Layer 4 of a small transformer language model trained on English Wikipedia (16 layers, counted from 0, width 96).
A neuron's activation on a vector x is SiLU(gate . x) times (in . x), where the dot is the dot product.
The model reads these tokens: "ling" "er" "ed" " around" " the" " " "gra" "ve" "s" " of" " their" " " "ance" "s" "tor" "s" "," " " "t" "ill" " the"

The vector x that enters this layer's MLP at each token. A number n stands for n times 0.0075.
0 "ling": -32 32 41 -84 -83 -58 260 46 152 60 123 59 -227 -31 -341 -159 -29 -297 -2 -215 -58 -67 -181 -75 -75 243 -110 -64 131 1 191 43 -165 -23 -88 58 -38 -188 66 -53 21 30 -158 -137 -130 8 -128 35 115 25 -14 52 1 223 105 100 -67 269 231 166 -136 -32 75 4 -147 53 79 168 -128 164 -60 -190 45 69 -163 -69 -30 35 223 81 74 52 46 153 124 226 -60 -78 -276 193 -25 32 216 39 -16 85
1 "er": -119 65 17 152 -20 -65 26 -78 226 -24 59 -61 -161 46 -9 51 -109 -233 85 -92 -17 -10 -36 -250 -51 138 -13 113 -120 -141 166 -110 -7 -165 -99 54 -55 -98 112 -54 100 13 -156 -50 -49 49 -242 -215 -311 123 -7 118 -79 218 140 243 39 229 207 153 62 81 315 -9 -132 46 183 29 -266 9 -123 -74 -27 52 -331 49 15 83 -79 -157 169 -5 -12 183 13 8 -166 -92 -122 182 -139 -42 232 33 108 4
2 "ed": 4 118 148 -9 -208 66 -67 -188 -15 -189 -13 36 -233 -140 -87 -158 -121 -147 169 147 12 40 -159 -289 -123 286 -130 -50 49 -168 219 142 -150 -1 -88 61 141 -98 -132 -84 87 50 -131 -3 -89 -6 -76 129 100 106 230 -55 31 146 55 64 28 246 141 2 -10 -110 87 20 1 135 -6 -219 -67 173 -11 -102 52 68 -162 -137 25 -43 187 -96 282 75 -56 99 130 -119 -184 56 -149 92 122 44 307 -77 77 -49
3 " around": 120 155 -176 136 -143 -120 137 72 163 36 36 -35 -190 68 197 -246 -111 -99 167 -107 19 3 -115 -320 -107 221 -249 187 -24 56 149 -64 58 -44 80 -93 -200 -68 11 -78 -100 -8 -62 -119 110 -79 116 -46 29 13 63 -32 47 105 76 -145 -107 72 103 95 -172 -22 -6 64 58 46 6 -23 20 252 -76 -146 167 -138 8 -111 235 -117 75 -110 -121 -123 -160 47 183 57 -215 -83 -66 177 48 112 84 -12 -61 129
4 " the": -79 199 5 138 -208 -54 130 -40 -44 9 68 -72 -336 -19 -57 -105 -104 -191 113 34 153 55 -132 -221 -142 148 -276 125 182 -57 2 -100 116 -129 126 104 -78 -127 -13 18 -74 -180 44 -75 -102 38 -63 -25 49 32 123 313 -162 -100 5 -173 -98 74 321 98 94 -51 -117 -82 27 135 102 -87 -13 -57 -138 -214 33 -257 7 -188 181 -38 -55 20 -101 -18 -32 48 52 -50 -138 -58 192 212 132 -44 12 -48 61 28
5 " ": -114 52 161 109 -75 -44 -157 -20 146 -47 70 -154 -186 192 153 -110 -27 -318 109 -51 12 -65 -35 -223 -92 172 -231 103 -100 -97 29 0 -123 -26 190 199 -92 -61 64 -215 -129 -115 -81 3 -35 -8 -125 89 -157 196 51 -41 -85 -17 0 -174 -115 23 120 3 -47 19 -119 11 122 18 152 -32 -56 169 -51 -63 61 76 33 -120 53 -292 -48 52 -69 -119 36 43 183 -6 -214 -31 -38 328 5 -43 -2 89 30 315
6 "gra": -33 -103 -98 283 81 128 204 3 229 174 48 -100 -144 66 234 -115 -75 113 226 -21 -10 -148 32 -148 -21 118 -47 -4 154 -109 -39 -131 -114 -148 -29 224 184 -164 40 -75 -169 47 -31 201 130 -161 -72 106 191 -165 -54 -43 -244 138 100 -111 21 89 130 181 41 -34 -252 74 -158 85 -2 6 -1 151 -53 -126 -67 -192 104 -38 -29 49 -25 -188 99 156 31 203 -11 109 -229 -30 205 231 -118 -68 250 -164 -143 -62
7 "ve": 41 -194 -135 -134 -56 -191 -135 -67 103 -90 7 -120 -114 -11 60 -213 -225 84 -41 -27 106 267 41 -372 -30 59 -122 13 -126 193 104 -38 -144 6 155 78 103 10 -74 -67 109 -53 148 -73 -2 -76 -75 -249 -96 -28 6 467 39 -43 183 45 12 202 70 -100 -64 -69 -3 34 80 -36 -40 -76 -87 88 88 -5 37 115 -148 -141 48 -184 158 150 281 232 -77 32 97 268 -120 -129 -65 59 78 -58 85 -71 -92 197
8 "s": -121 -81 -116 136 -211 -77 -127 -27 -171 -143 137 -72 -150 6 -269 -6 -128 -162 107 86 -82 91 -67 -107 -103 185 -251 -101 -53 -231 -65 -21 -18 91 -36 94 191 -226 43 -151 119 -44 55 -303 -46 64 -3 -86 -223 76 -57 29 -27 70 116 93 -159 97 142 109 -91 10 164 -130 -30 149 -126 177 115 214 -147 -62 103 132 -27 -134 -108 -84 65 -303 35 -46 -32 145 54 239 -199 -22 -55 272 130 -13 -63 212 -85 -69
9 " of": 86 82 -69 90 -440 -68 -115 36 72 -27 249 100 -279 18 17 -204 3 -240 195 -123 -81 44 -90 -97 -167 195 -135 77 -76 112 62 -234 71 -167 -75 -183 19 -84 86 -101 32 23 -70 -88 -42 11 -18 -41 -9 39 238 -62 66 40 27 -72 -19 224 68 73 -84 -87 7 86 -121 89 -24 -149 -145 103 -117 -198 -131 -107 45 -92 165 -185 44 110 3 -140 -122 -56 263 -167 -256 -161 47 151 35 97 37 7 51 19
10 " their": -130 69 52 170 -117 -159 183 -11 17 94 225 -14 -243 -20 56 -24 -39 -67 24 1 57 -47 -203 -294 -178 155 -194 -71 142 -207 137 -9 103 -70 43 143 -131 6 -31 39 -83 -16 -75 -81 -59 163 25 -92 142 -96 159 63 -77 -86 205 -205 -96 33 310 87 136 -114 133 -77 -100 90 -38 -125 -136 -29 -173 -173 -108 -107 -37 -166 141 -106 59 86 -253 -26 -4 133 53 176 -125 -19 -102 208 259 -7 -27 -73 0 185
11 " ": -117 77 157 87 -48 -51 -177 -42 186 -100 82 -197 -160 172 183 -103 -52 -295 110 -59 -2 -66 -44 -220 -75 155 -187 68 -57 -123 0 11 -156 -28 191 186 -94 -73 80 -204 -137 -123 -78 14 -124 -23 -107 61 -82 177 54 -40 -105 -17 21 -135 -140 26 137 5 -10 34 -95 22 127 -5 110 -40 -24 172 -74 -64 64 79 53 -96 61 -313 -53 87 -43 -99 40 27 141 -3 -220 -17 -40 330 57 -11 34 77 49 319
12 "ance": 10 -139 -57 -11 235 -2 256 109 136 4 3 -184 -145 -34 217 -143 -337 15 131 308 116 -220 31 -75 -48 63 -77 -19 -9 26 148 -169 121 21 72 151 -28 -170 -10 -15 -134 77 33 194 86 99 120 -122 206 -114 -5 -1 -12 43 82 118 -4 77 85 -63 23 -97 -89 188 -234 97 -115 -61 70 129 63 -37 -94 -16 -29 -157 29 -139 194 -187 42 115 73 -21 211 -164 -90 -5 220 118 -21 72 477 -184 155 155
13 "s": -25 -156 -137 140 -8 -46 -42 -6 -188 20 145 -43 -259 -24 -165 47 -103 -183 192 38 -124 93 -37 -165 -17 157 -317 25 78 -266 -59 -70 -21 112 -22 55 174 -259 32 -134 4 -9 73 -221 -19 73 21 -5 0 -18 -31 -303 -80 -43 36 76 -167 82 61 154 -58 132 -83 -126 -90 49 -44 180 110 196 -134 -67 98 111 -90 -217 -210 9 10 -262 114 -170 -40 256 29 80 -173 23 -45 171 200 8 -20 146 -47 5
14 "tor": -22 -7 -141 40 -110 43 -161 -50 -30 -25 20 -149 -182 -10 300 -166 -35 -276 87 -254 125 -25 -123 -243 -123 179 -39 -131 30 -110 -19 196 -203 18 -249 117 -30 1 205 -49 32 -30 -249 25 -89 77 -136 -220 -231 -27 -208 108 -188 174 174 70 -69 232 113 99 54 26 -82 -191 78 102 61 -150 40 -90 -137 -183 113 15 -153 12 20 6 -40 -299 225 109 45 16 -84 167 -34 -164 77 88 -155 -58 114 -128 -31 -53
15 "s": -174 35 -41 -8 -52 -113 -84 48 -126 -114 114 -46 -217 -114 -113 40 -182 -243 220 43 -151 -70 -79 -62 24 261 -253 -90 -43 -240 -34 89 -158 128 -38 103 86 -239 226 -158 -22 -9 3 -138 -56 45 157 7 1 24 -4 -217 119 5 108 74 -81 108 153 154 67 -27 279 -134 -45 115 14 38 138 210 -77 -216 83 61 -151 -119 -139 -82 49 -143 58 -202 -21 139 34 234 -156 34 -92 207 100 -94 42 222 -29 -69
16 ",": -94 71 -90 70 -252 -198 13 -108 -37 66 18 -51 -240 100 159 -283 -175 -203 166 -193 91 -32 -110 -102 -153 172 -268 5 -90 23 7 -86 -18 -152 5 229 -129 -98 33 -105 -38 -108 165 -33 -64 -3 94 87 7 -113 56 -112 -82 -25 -42 -39 -47 -82 15 14 231 45 9 139 -2 275 117 13 -23 111 -152 -147 -67 42 -87 -125 151 -167 105 122 -46 -55 -75 -76 257 -164 -142 34 -113 190 141 -62 -31 -77 216 -2
17 " ": -128 64 170 118 -21 -72 -176 -11 161 -89 85 -193 -173 156 190 -79 -49 -305 134 -35 -21 -81 -49 -211 -80 159 -181 69 -48 -120 -7 -3 -133 -20 176 169 -92 -24 129 -229 -136 -110 -56 30 -106 -21 -108 81 -127 164 20 -68 -127 1 1 -147 -98 34 116 -9 -14 13 -138 15 117 3 118 -55 -17 162 -51 -75 101 88 79 -72 52 -317 -89 86 -42 -95 39 6 126 -25 -207 -42 -51 334 42 -44 40 78 62 302
18 "t": 51 -85 59 120 253 70 179 -6 184 -93 51 8 -131 11 -38 -121 -157 48 310 67 -210 3 -79 100 14 189 -69 -1 151 -117 95 -183 -3 -111 259 184 140 68 340 -89 -99 134 82 -118 34 -163 -9 40 58 54 -107 -75 -174 -20 218 -16 69 54 -57 -16 -60 51 -238 140 -89 66 38 -180 220 211 -94 -47 177 -103 -86 -154 45 -136 43 -170 107 95 -103 181 83 -9 -50 -169 305 70 291 188 85 -86 25 121
19 "ill": -48 -139 -98 39 -133 122 108 156 -150 237 -24 -87 -37 -20 92 -22 -68 -154 -18 -76 -170 44 -98 -101 -90 153 -22 89 80 -93 -29 -177 -233 24 24 275 -128 -150 106 70 75 79 -26 -65 -291 39 -111 -186 81 -220 176 -33 -109 251 58 67 -156 150 182 194 -127 52 -29 -91 -163 75 -181 48 -96 139 -35 -120 168 37 -198 -134 301 -201 -117 98 95 137 8 11 296 -217 -63 -18 186 53 44 193 172 142 82 -29
20 " the": -82 200 32 126 -185 -56 92 -29 -38 54 72 -67 -311 -28 -78 -91 -137 -194 94 62 126 43 -199 -212 -130 162 -219 117 204 -81 -4 -167 75 -131 68 133 -84 -110 60 36 -49 -191 73 -110 -85 51 -57 -46 32 12 69 356 -216 -127 46 -143 -74 82 301 44 95 -97 -37 -110 26 126 107 -150 12 -79 -107 -215 51 -261 24 -132 193 -50 -42 65 -90 26 -3 10 4 -30 -151 -38 155 207 155 -26 12 -7 89 52

Each question shows the input weights of one neuron of the MLP. A number n stands for n times 0.0011.

n57 gate: -135 305 55 115 -98 -43 -102 -82 34 -107 -120 -243 99 133 151 23 -34 68 20 20 -30 57 -8 -17 -138 -127 162 79 131 126 59 57 -36 -3 29 -174 68 -56 -126 -88 -133 20 -28 74 -123 -56 72 7 272 47 101 -14 305 135 18 -154 -5 26 50 -62 -204 75 -154 50 23 204 -89 98 236 -95 -189 -160 -162 -33 -111 -109 -146 -18 31 74 -34 97 -111 16 204 -227 -134 75 87 -57 29 -161 -42 5 -77 -52
n57 in: 277 -11 16 -44 -123 -4 -90 29 64 -59 109 111 191 206 -99 122 -38 78 -36 46 309 102 -64 150 -99 78 8 138 229 161 -194 30 24 -51 25 -38 -65 45 -49 -197 41 -2 -73 103 76 114 -20 132 106 66 105 -300 -186 -107 35 80 -84 -110 -176 250 -5 -181 107 224 24 -68 -57 -48 -49 -47 -288 100 -168 -67 41 -141 218 -30 26 -37 170 0 34 74 53 4 -112 68 -87 26 54 -9 153 -41 15 128
Its two highest activations, in order, are on tokens 9 " of", 2 "ed"

n81 gate: -123 -40 -71 67 -27 10 -423 -171 -13 -116 -64 -245 316 -104 -97 -156 -217 -92 122 -272 -89 9 -6 -80 -19 154 178 -87 31 -127 81 -111 -55 177 -87 -265 72 -20 -320 -229 -57 79 95 77 171 119 123 162 88 27 67 -86 25 -63 -164 110 -8 -115 -59 132 -3 -166 141 69 -46 125 -65 -249 124 -304 85 -37 -109 188 97 29 -123 57 90 50 55 -5 30 11 -123 -21 104 97 -122 81 -24 293 -96 20 85 56
n81 in: 214 126 -78 -30 350 -69 -63 207 37 -112 -95 146 126 125 160 -49 -261 50 -183 206 -16 -113 87 -69 -50 52 -75 37 -83 -118 51 318 -68 116 -97 15 154 -121 152 -197 63 -288 28 -101 -163 -90 66 -68 -61 -14 115 -52 162 9 58 36 -30 125 -58 39 -126 -152 28 -22 -56 6 -139 -66 64 -68 -135 123 138 187 26 132 45 47 99 0 -116 -116 -59 4 109 36 68 -70 85 168 169 108 -73 17 106 -7
Its two highest activations, in order, are on tokens 15 "s", 2 "ed"

n146 gate: -81 -76 111 -13 20 85 158 96 -121 13 40 14 -87 38 -79 -16 -35 61 100 -263 -110 35 5 -176 378 27 178 -160 -57 -133 -4 225 83 19 141 -123 -173 147 -40 -5 -45 111 -63 185 -125 -6 304 49 145 -57 78 250 -2 225 -54 -44 185 -18 94 52 71 9 134 -110 -1 -47 240 -132 -115 0 137 198 57 171 40 92 -295 65 -143 109 -63 -89 -272 -28 42 -120 -56 54 64 -109 -122 -34 87 -29 64 -48
n146 in: 28 116 63 -92 1 -18 -74 146 52 -36 82 21 0 -131 -137 118 -115 -100 -85 -334 16 -19 -18 -81 185 -8 99 -22 38 -150 -74 291 -12 38 171 -22 -100 245 189 43 72 -61 -32 193 -95 197 225 -85 99 -320 -102 14 48 57 -138 78 252 -126 -1 -17 97 12 162 -25 153 17 74 -207 -121 231 132 -46 23 62 -49 6 -95 65 -58 138 15 74 -38 -111 -93 -87 -123 41 92 31 3 123 103 176 16 -95
On which token does it fire most? 6 "gra"

n25 gate: -116 -38 -136 -163 -129 -30 -233 172 209 22 136 170 132 210 -52 -47 -56 -47 -195 24 141 25 -29 32 201 -75 154 -462 26 147 -107 -24 40 -46 -185 0 7 163 3 84 98 257 -33 -46 -47 158 -134 188 29 93 36 145 189 203 23 -146 -91 -86 124 62 -154 21 -30 -243 -36 127 -207 25 -15 -14 -175 16 -45 -19 202 -337 -87 24 -92 26 27 9 -293 -149 -52 -32 -164 168 143 35 -103 -109 -154 17 -238 150
n25 in: -35 33 -47 54 27 13 -55 -89 -175 146 -48 -36 115 -100 -127 54 -95 -27 -44 -252 -213 35 -154 206 40 -48 -71 93 -201 19 -30 236 -128 59 -63 51 7 -41 101 -28 249 -65 -27 337 2 -129 215 160 -79 -55 -86 175 -160 8 154 -16 85 114 96 -95 170 -84 158 87 22 -84 -47 16 135 -89 0 -10 -164 46 27 -88 -23 -3 -20 40 135 115 113 -247 178 155 194 45 -5 229 13 43 36 -9 231 167
On which token does it fire most? 3 " around"

n144 gate: -65 122 83 156 205 -32 -84 -19 105 -53 -119 4 -165 125 273 -43 -183 111 -124 197 -82 6 -40 113 75 98 145 270 -34 82 243 24 -24 -93 225 -111 -91 85 231 -79 93 111 147 30 -166 266 75 46 279 49 49 -76 72 -92 186 128 -33 -34 -145 -167 -163 -13 54 -149 82 77 48 15 219 110 98 -24 -142 113 -9 4 0 129 -63 -22 -257 6 115 227 -35 -234 121 -18 35 122 110 99 156 -139 4 -107
n144 in: 105 -116 220 21 -33 -261 57 79 120 65 65 117 35 59 -277 -152 30 -45 158 -132 11 -236 -164 -71 194 -19 81 50 -103 48 111 132 -49 -10 -68 -64 -196 -109 -123 199 -100 -146 51 60 -88 109 -58 75 23 -249 -181 71 109 -69 8 44 110 307 34 37 123 -153 -26 -5 -136 -176 -36 -8 196 42 -48 -172 -132 83 -339 -62 202 -265 17 -27 16 156 95 63 -54 -96 34 78 -14 -67 82 -37 -50 165 94 -161
On which token does it fire most? 12 "ance"

n130 gate: 93 38 99 -90 -126 17 -7 -6 67 261 -215 165 -17 -26 118 31 -41 13 -44 195 -44 -78 22 -12 -76 -30 -245 -102 81 88 -108 108 41 -55 123 112 -70 -163 -114 11 -154 48 -67 47 1 -39 -20 -217 151 -68 -79 -166 45 33 236 -188 -115 -149 -32 42 13 166 46 -95 -144 22 -263 41 1 197 9 99 -111 52 -353 11 3 181 -8 159 -122 -42 131 74 -113 124 45 -32 150 -30 -112 146 30 48 160 16
n130 in: -92 19 -153 -99 -47 -76 121 45 30 194 -100 138 -41 -154 61 -63 -51 -22 -423 -147 184 -19 109 -223 25 96 48 9 -62 -200 -154 -35 12 154 39 -43 -75 2 77 15 -8 14 -254 -11 -118 103 40 -51 -192 -31 -86 53 14 -92 -121 -116 -104 -49 108 -63 123 -55 -170 -98 89 -162 -166 178 140 155 -67 -108 121 -15 -194 -8 -53 74 -68 84 50 118 -25 152 -40 -19 -28 42 -112 -53 79 70 -25 -147 -199 -19
On which token does it fire most? 19 "ill"

n123 gate: -56 -59 36 -165 3 -57 -55 394 -195 78 -371 158 130 -61 -156 10 -34 152 -32 -178 164 -86 -82 247 -126 155 -5 4 49 147 113 142 323 -123 -150 146 -148 231 -226 -11 197 91 -23 -85 59 -32 -193 -85 -14 -247 -78 -116 -46 -99 -146 4 -47 9 63 -89 -25 360 134 20 -12 -252 -212 243 -8 -97 -118 -113 110 133 46 69 84 -170 -10 -31 -57 -291 2 -49 37 21 -102 57 199 37 -211 -34 74 116 15 107
n123 in: -49 103 -78 -261 100 11 89 -87 11 -37 -21 -93 -117 -1 -231 -307 -13 91 -223 -26 -119 48 163 -2 198 -1 -82 4 -74 62 -74 175 -211 124 128 52 -158 -3 20 58 -323 191 -109 80 -37 77 -75 79 -56 9 43 63 66 168 112 -91 63 -79 13 43 6 -162 -213 -123 129 -154 91 46 -54 83 -223 -159 152 154 -34 40 -32 31 97 -289 24 196 9 -82 212 96 79 -157 -183 -100 27 101 -86 -159 -178 -103
Its two highest activations, in order, are on tokens 9 " of", 20 " the"

n77 gate: 9 2 -31 78 -4 -112 178 -24 77 -65 28 146 119 -254 133 -29 -76 37 -143 -92 -40 250 115 -52 205 86 123 -62 -227 -77 138 -83 107 -32 65 -110 29 -71 9 28 -202 -83 3 171 -74 -65 -3 -43 103 -78 59 33 103 -22 -133 -87 59 116 106 -49 265 -36 155 50 98 -116 -29 -181 35 63 8 -17 -210 -78 -62 95 89 -123 -72 0 113 102 104 145 -186 42 23 45 -139 -131 252 84 153 291 -115 -60
n77 in: 99 -14 -9 -4 36 141 -126 25 -21 -106 202 124 130 -35 89 57 -38 207 30 -130 -29 86 -55 -18 -20 131 -83 170 -131 -122 -211 -41 -84 -79 291 -254 -95 -89 153 -10 -181 -245 -120 139 -34 91 113 -78 169 -30 -17 10 -14 200 75 -47 -236 -31 -241 -119 -16 -21 -63 304 106 -150 -123 -7 -36 70 -15 133 -7 -54 109 -169 -41 67 40 -220 93 -88 -46 -35 -16 20 135 -166 71 80 120 -110 -8 -38 18 53
On which token does it fire most, and how strongly? 0 "ling", at about 0.39

n212 gate: -118 162 -181 38 -101 4 178 -106 -50 -119 36 194 66 142 131 104 134 0 -197 37 -41 21 176 -24 -198 198 112 -28 54 10 37 222 121 -87 140 83 -33 175 -152 30 -112 61 65 -33 -68 -13 -116 146 -69 39 28 86 103 143 41 5 229 127 -94 83 -54 -141 -51 20 -62 -26 -128 -75 34 70 -54 -34 -38 -129 -94 -65 -101 113 -34 45 -123 -327 120 73 79 -88 -35 45 355 113 -229 -147 94 -146 -234 81
n212 in: -62 26 -110 87 -66 8 -24 -52 -204 -194 104 302 49 145 80 -70 31 -153 -103 46 286 91 -6 56 -68 0 115 -92 55 4 30 137 143 -37 302 66 -18 21 -39 52 -22 135 -145 175 -53 -175 -71 46 62 56 -35 -37 40 270 13 -98 7 12 91 144 50 -167 53 103 -118 38 -191 27 82 43 118 83 141 -266 -21 -41 5 222 -28 69 -236 -82 67 26 162 -104 69 -114 223 171 -3 -124 -52 26 -127 150
On which token does it fire most? 4 " the"

n3 gate: -122 -70 97 -218 171 24 -165 50 67 -40 73 184 140 39 -91 -68 -27 106 30 -64 86 79 170 42 -163 34 180 -162 15 -138 -67 -190 291 64 17 42 96 131 27 -58 147 26 -77 -187 18 62 35 137 38 -117 -79 -243 -222 -38 17 -80 -134 -116 75 36 -295 16 -44 225 51 -24 111 -14 97 -3 8 -25 79 70 121 -124 -8 115 -314 129 -2 -20 -123 158 60 -1 66 95 -31 20 127 37 -119 105 -152 -33
n3 in: 21 130 95 1 -131 147 -35 -48 17 -163 192 -16 225 -2 54 -57 -33 81 91 -2 -71 -42 104 55 -120 219 -86 -143 -48 2 -131 -60 219 32 63 -68 122 130 -97 -49 -14 37 178 83 137 175 42 -21 -25 -111 24 -161 -122 136 -28 -161 -24 -41 3 -94 -215 54 -91 275 -32 89 -20 -91 47 -252 -183 134 -29 -65 2 92 281 81 -277 167 -10 -209 15 -7 90 89 -165 42 -180 27 -24 -99 74 -12 -321 -10
On which token does it fire most? 0 "ling"

n140 gate: -164 -101 54 93 -39 -53 -124 224 3 9 -334 38 57 2 31 66 -16 32 -151 -96 17 -41 -36 143 -6 65 -84 -160 16 140 -111 9 52 -64 -98 83 67 -279 -194 -5 -209 46 95 -49 -81 -163 -83 -272 122 197 300 -222 263 134 60 152 -95 -130 -172 150 138 -194 -64 102 233 120 -37 -75 -86 43 -53 15 38 63 31 -52 -104 -43 -44 114 66 61 -75 -138 28 -104 19 94 -71 -31 65 -91 -6 -53 59 -76
n140 in: -45 -22 155 71 58 -191 -115 -47 124 -11 28 -37 70 -47 97 131 89 -186 38 -9 31 -189 279 -124 -150 -33 -186 -146 -47 158 123 68 71 -129 -74 77 123 53 103 -186 -90 -16 -68 -183 49 77 -123 -210 56 -195 19 -99 163 204 224 1 -121 128 -154 66 39 -71 -31 -29 241 -27 36 121 102 -254 100 -123 25 -124 -295 20 -117 146 8 249 -169 -79 -204 164 -15 16 201 76 -23 -96 77 -87 -124 -96 186 34
On which token does it fire most, and how strongly? 16 ",", at about 0.76

n56 gate: 40 143 -25 29 85 254 140 -114 66 247 117 59 -64 -71 67 91 -111 -45 -120 218 179 -21 154 78 -7 37 -111 10 -59 -15 117 65 -137 -125 62 -92 32 -36 210 -67 -122 131 236 -27 71 210 92 45 165 -24 168 -110 185 -71 -73 -51 -56 -18 -84 -143 135 -52 -37 51 83 -51 -34 -11 67 -8 -183 214 -122 -256 26 60 35 54 56 73 107 -192 -165 57 -150 96 -6 6 28 42 5 16 -81 -114 -107 141
n56 in: 42 -161 -103 193 10 121 217 -132 300 35 -76 -121 -211 -286 5 -35 -165 10 59 222 -2 -162 123 -86 -124 -270 -181 12 -162 88 -56 216 -52 -109 -14 -8 79 -83 -140 -131 -28 147 191 -183 -220 64 -43 55 -4 70 136 -168 147 -105 -119 123 -13 -368 -67 117 21 -92 -86 203 -13 -83 -102 -126 -61 110 -119 30 73 -194 -51 378 -121 61 -44 -56 191 10 70 13 -51 66 -17 -30 -7 245 -116 63 180 -238 100 -102
Its three highest activations, in order, are on tokens 12 "ance", 6 "gra", 18 "t"

n181 gate: 48 49 39 -183 -128 125 -171 111 179 -36 -151 15 44 200 -200 -250 54 369 146 200 192 -84 -89 -140 109 -146 -26 -73 -1 93 178 -341 195 131 -30 -13 -136 139 -69 -275 59 21 19 -146 -63 -23 -192 210 66 -44 75 -150 20 170 75 150 -233 -23 -155 150 29 7 -90 -105 96 90 -13 -131 352 -97 -44 85 14 -42 0 104 -184 -124 -83 64 250 16 -89 161 -131 -33 169 -102 62 45 -113 -69 59 -1 89 145
n181 in: -88 -78 63 184 92 9 98 45 33 -8 75 109 -243 -195 -24 -24 224 -234 -66 -48 265 14 78 97 115 55 -57 223 -29 20 -50 56 84 -10 -61 38 -143 -93 204 -31 65 -40 -33 221 43 -72 46 -7 -240 23 95 59 -194 16 -36 -92 259 5 -27 -158 10 146 -233 -10 58 111 172 -72 -26 254 43 79 -12 54 -188 106 -42 154 149 -34 -9 -375 148 -75 -113 250 -116 -37 138 -46 284 79 50 -4 -126 -178
On which token does it fire most, and how strongly? 18 "t", at about 1.7

n153 gate: 47 28 295 -92 133 133 314 -36 101 -8 100 -195 10 -12 -111 110 60 212 -50 -68 -167 -85 -72 -28 198 -193 -75 115 -35 -32 11 10 -30 14 -9 201 -41 -98 -52 241 211 -16 62 119 149 3 -102 -13 224 -233 79 -263 -9 104 149 -160 151 33 -68 -95 174 -16 111 97 -95 -47 -35 140 21 116 -182 174 -32 -1 -118 77 71 17 -40 -74 92 37 17 -57 4 -212 74 16 107 123 -90 298 129 -210 106 182
n153 in: 87 -99 48 -35 -17 78 -12 -236 116 -68 135 73 214 62 -57 -8 184 -9 -103 203 -100 297 -103 -50 -213 68 108 39 -87 -57 -172 -36 -66 38 -187 224 -5 -81 -14 -32 256 66 -78 -79 -138 -27 77 151 -115 -124 81 -38 -71 42 -28 -70 134 41 -67 141 171 -83 185 -134 124 5 -203 57 -166 -136 -166 -25 -58 -92 -59 -203 140 -48 -36 3 154 87 -66 -82 178 -318 137 -145 157 147 203 -231 59 -94 -182 45
On which token does it fire most, and how strongly? 19 "ill", at about 4.6

n116 gate: 22 64 74 -115 -170 83 49 178 -94 52 45 -13 79 225 -145 226 -61 -1 59 -36 -76 53 -118 -113 -8 -6 121 -254 44 -27 32 20 142 11 89 60 66 25 28 -57 234 -181 29 62 20 87 -85 -177 151 7 71 -234 -71 69 111 23 -192 102 -192 -160 110 109 18 23 -162 -165 -181 -28 -63 -31 138 58 68 -78 79 -100 139 -24 -73 157 100 -6 -61 -140 59 -18 243 -36 6 -110 334 -243 32 -150 -143 113
n116 in: -33 -12 118 -188 200 -29 -40 -113 -84 -73 -270 -105 -114 -45 -144 -102 72 -29 121 72 154 -236 112 -8 -42 178 -65 197 90 86 -115 -138 203 -25 -98 83 -151 30 -137 218 65 29 -185 -37 55 -37 -110 121 99 -30 -16 117 -105 300 7 -56 175 -98 -194 252 -99 19 111 83 58 89 7 -69 -80 38 -245 168 124 94 45 104 10 33 26 -91 195 27 111 41 -40 -153 -94 44 -67 144 -225 154 -11 173 1 9
Its two highest activations, in order, are on tokens 19 "ill", 15 "s"

n102 gate: 130 -138 -74 98 233 29 35 -19 -143 68 -76 37 144 47 120 48 72 197 -31 -72 -90 200 -95 -154 -204 39 172 -52 -155 -157 27 -127 7 -90 -127 106 62 13 -42 49 111 -15 -52 -444 312 80 126 -34 39 13 63 -77 -123 -115 -42 104 195 31 -34 -162 -2 -9 68 -9 14 53 -148 -53 77 53 181 -95 -39 101 26 95 -69 -189 104 22 -95 134 -107 334 -208 -67 38 -80 -118 -82 -56 116 135 -151 61 -206
n102 in: 131 265 -220 -50 -86 -211 94 65 -23 -224 56 100 26 -161 53 -325 59 75 72 98 -97 -20 353 89 45 115 35 55 263 147 9 83 -129 12 173 124 -108 -25 19 -47 22 -123 -132 86 40 9 173 -240 -133 -12 -104 20 127 -10 73 -39 -145 16 -16 145 -272 196 -50 -14 -3 57 154 36 -87 -20 -128 44 155 40 12 155 -91 -25 -25 125 -113 27 -20 -14 -200 -175 84 41 10 152 123 1 54 173 -175 -26
On which token does it fire most, and how strongly? 18 "t", at about 0.24

n132 gate: 30 47 41 177 -153 -110 76 -272 -1 -34 46 107 145 168 44 -84 89 -102 -85 231 -167 67 225 -91 2 42 -144 -53 89 -71 86 134 -115 210 40 33 -86 -183 189 164 141 0 42 -78 71 110 -118 123 -170 210 -160 -86 205 190 -48 4 -69 38 -236 16 60 172 58 -28 -229 7 213 8 152 -229 173 -59 -7 124 -106 -178 121 -111 -73 -41 36 -52 -129 18 -99 -124 138 -57 -18 10 -201 23 -134 20 172 31
n132 in: -98 52 -183 -55 -124 162 34 -88 210 -240 -67 -162 129 -98 40 71 -91 -6 -86 89 -24 -58 -156 -60 74 25 -23 -57 -164 54 -138 172 144 16 -23 162 -100 -11 65 25 86 -224 -164 -218 84 -49 -252 178 -4 -83 -137 -13 176 204 40 -32 59 159 -118 -79 102 -89 -6 234 -31 158 39 -86 -33 -214 132 -88 -23 -79 27 -137 -146 87 -96 -127 67 -31 -63 126 -245 -125 217 114 -46 78 -105 205 -192 156 19 96
Its two highest activations, in order, are on tokens 1 "er", 14 "tor"

n107 gate: 148 -63 -39 -191 -123 14 233 -12 -83 -74 88 148 154 -222 79 233 75 115 167 -104 31 -247 109 191 -138 -7 75 142 179 54 103 -104 -143 84 197 -44 -91 101 79 16 189 31 93 103 -229 245 229 -18 48 75 -73 113 -66 243 -207 -99 -96 -138 233 162 22 -83 227 10 -181 179 10 -20 132 122 28 -27 27 -266 71 28 -256 127 -140 59 -221 -245 -28 -171 -137 24 -81 98 144 -172 -60 -219 -82 75 -12 26
n107 in: -108 114 -172 -68 300 154 311 7 154 47 138 -146 25 -25 -9 -90 -42 -38 -58 -61 -20 -76 38 107 123 -35 -52 -107 -1 193 -25 142 -160 268 97 -129 -80 125 78 -123 -77 72 -109 178 -84 36 39 65 229 -54 96 25 50 -3 -79 -49 -36 -39 -6 186 226 -128 -191 42 -191 46 94 44 58 33 -223 -204 -82 -185 -92 47 -141 10 181 225 104 -28 -21 92 -114 103 26 -157 -29 -281 -13 -156 -63 49 18 -74
On which token does it fire most, and how strongly? 8 "s", at about 0.9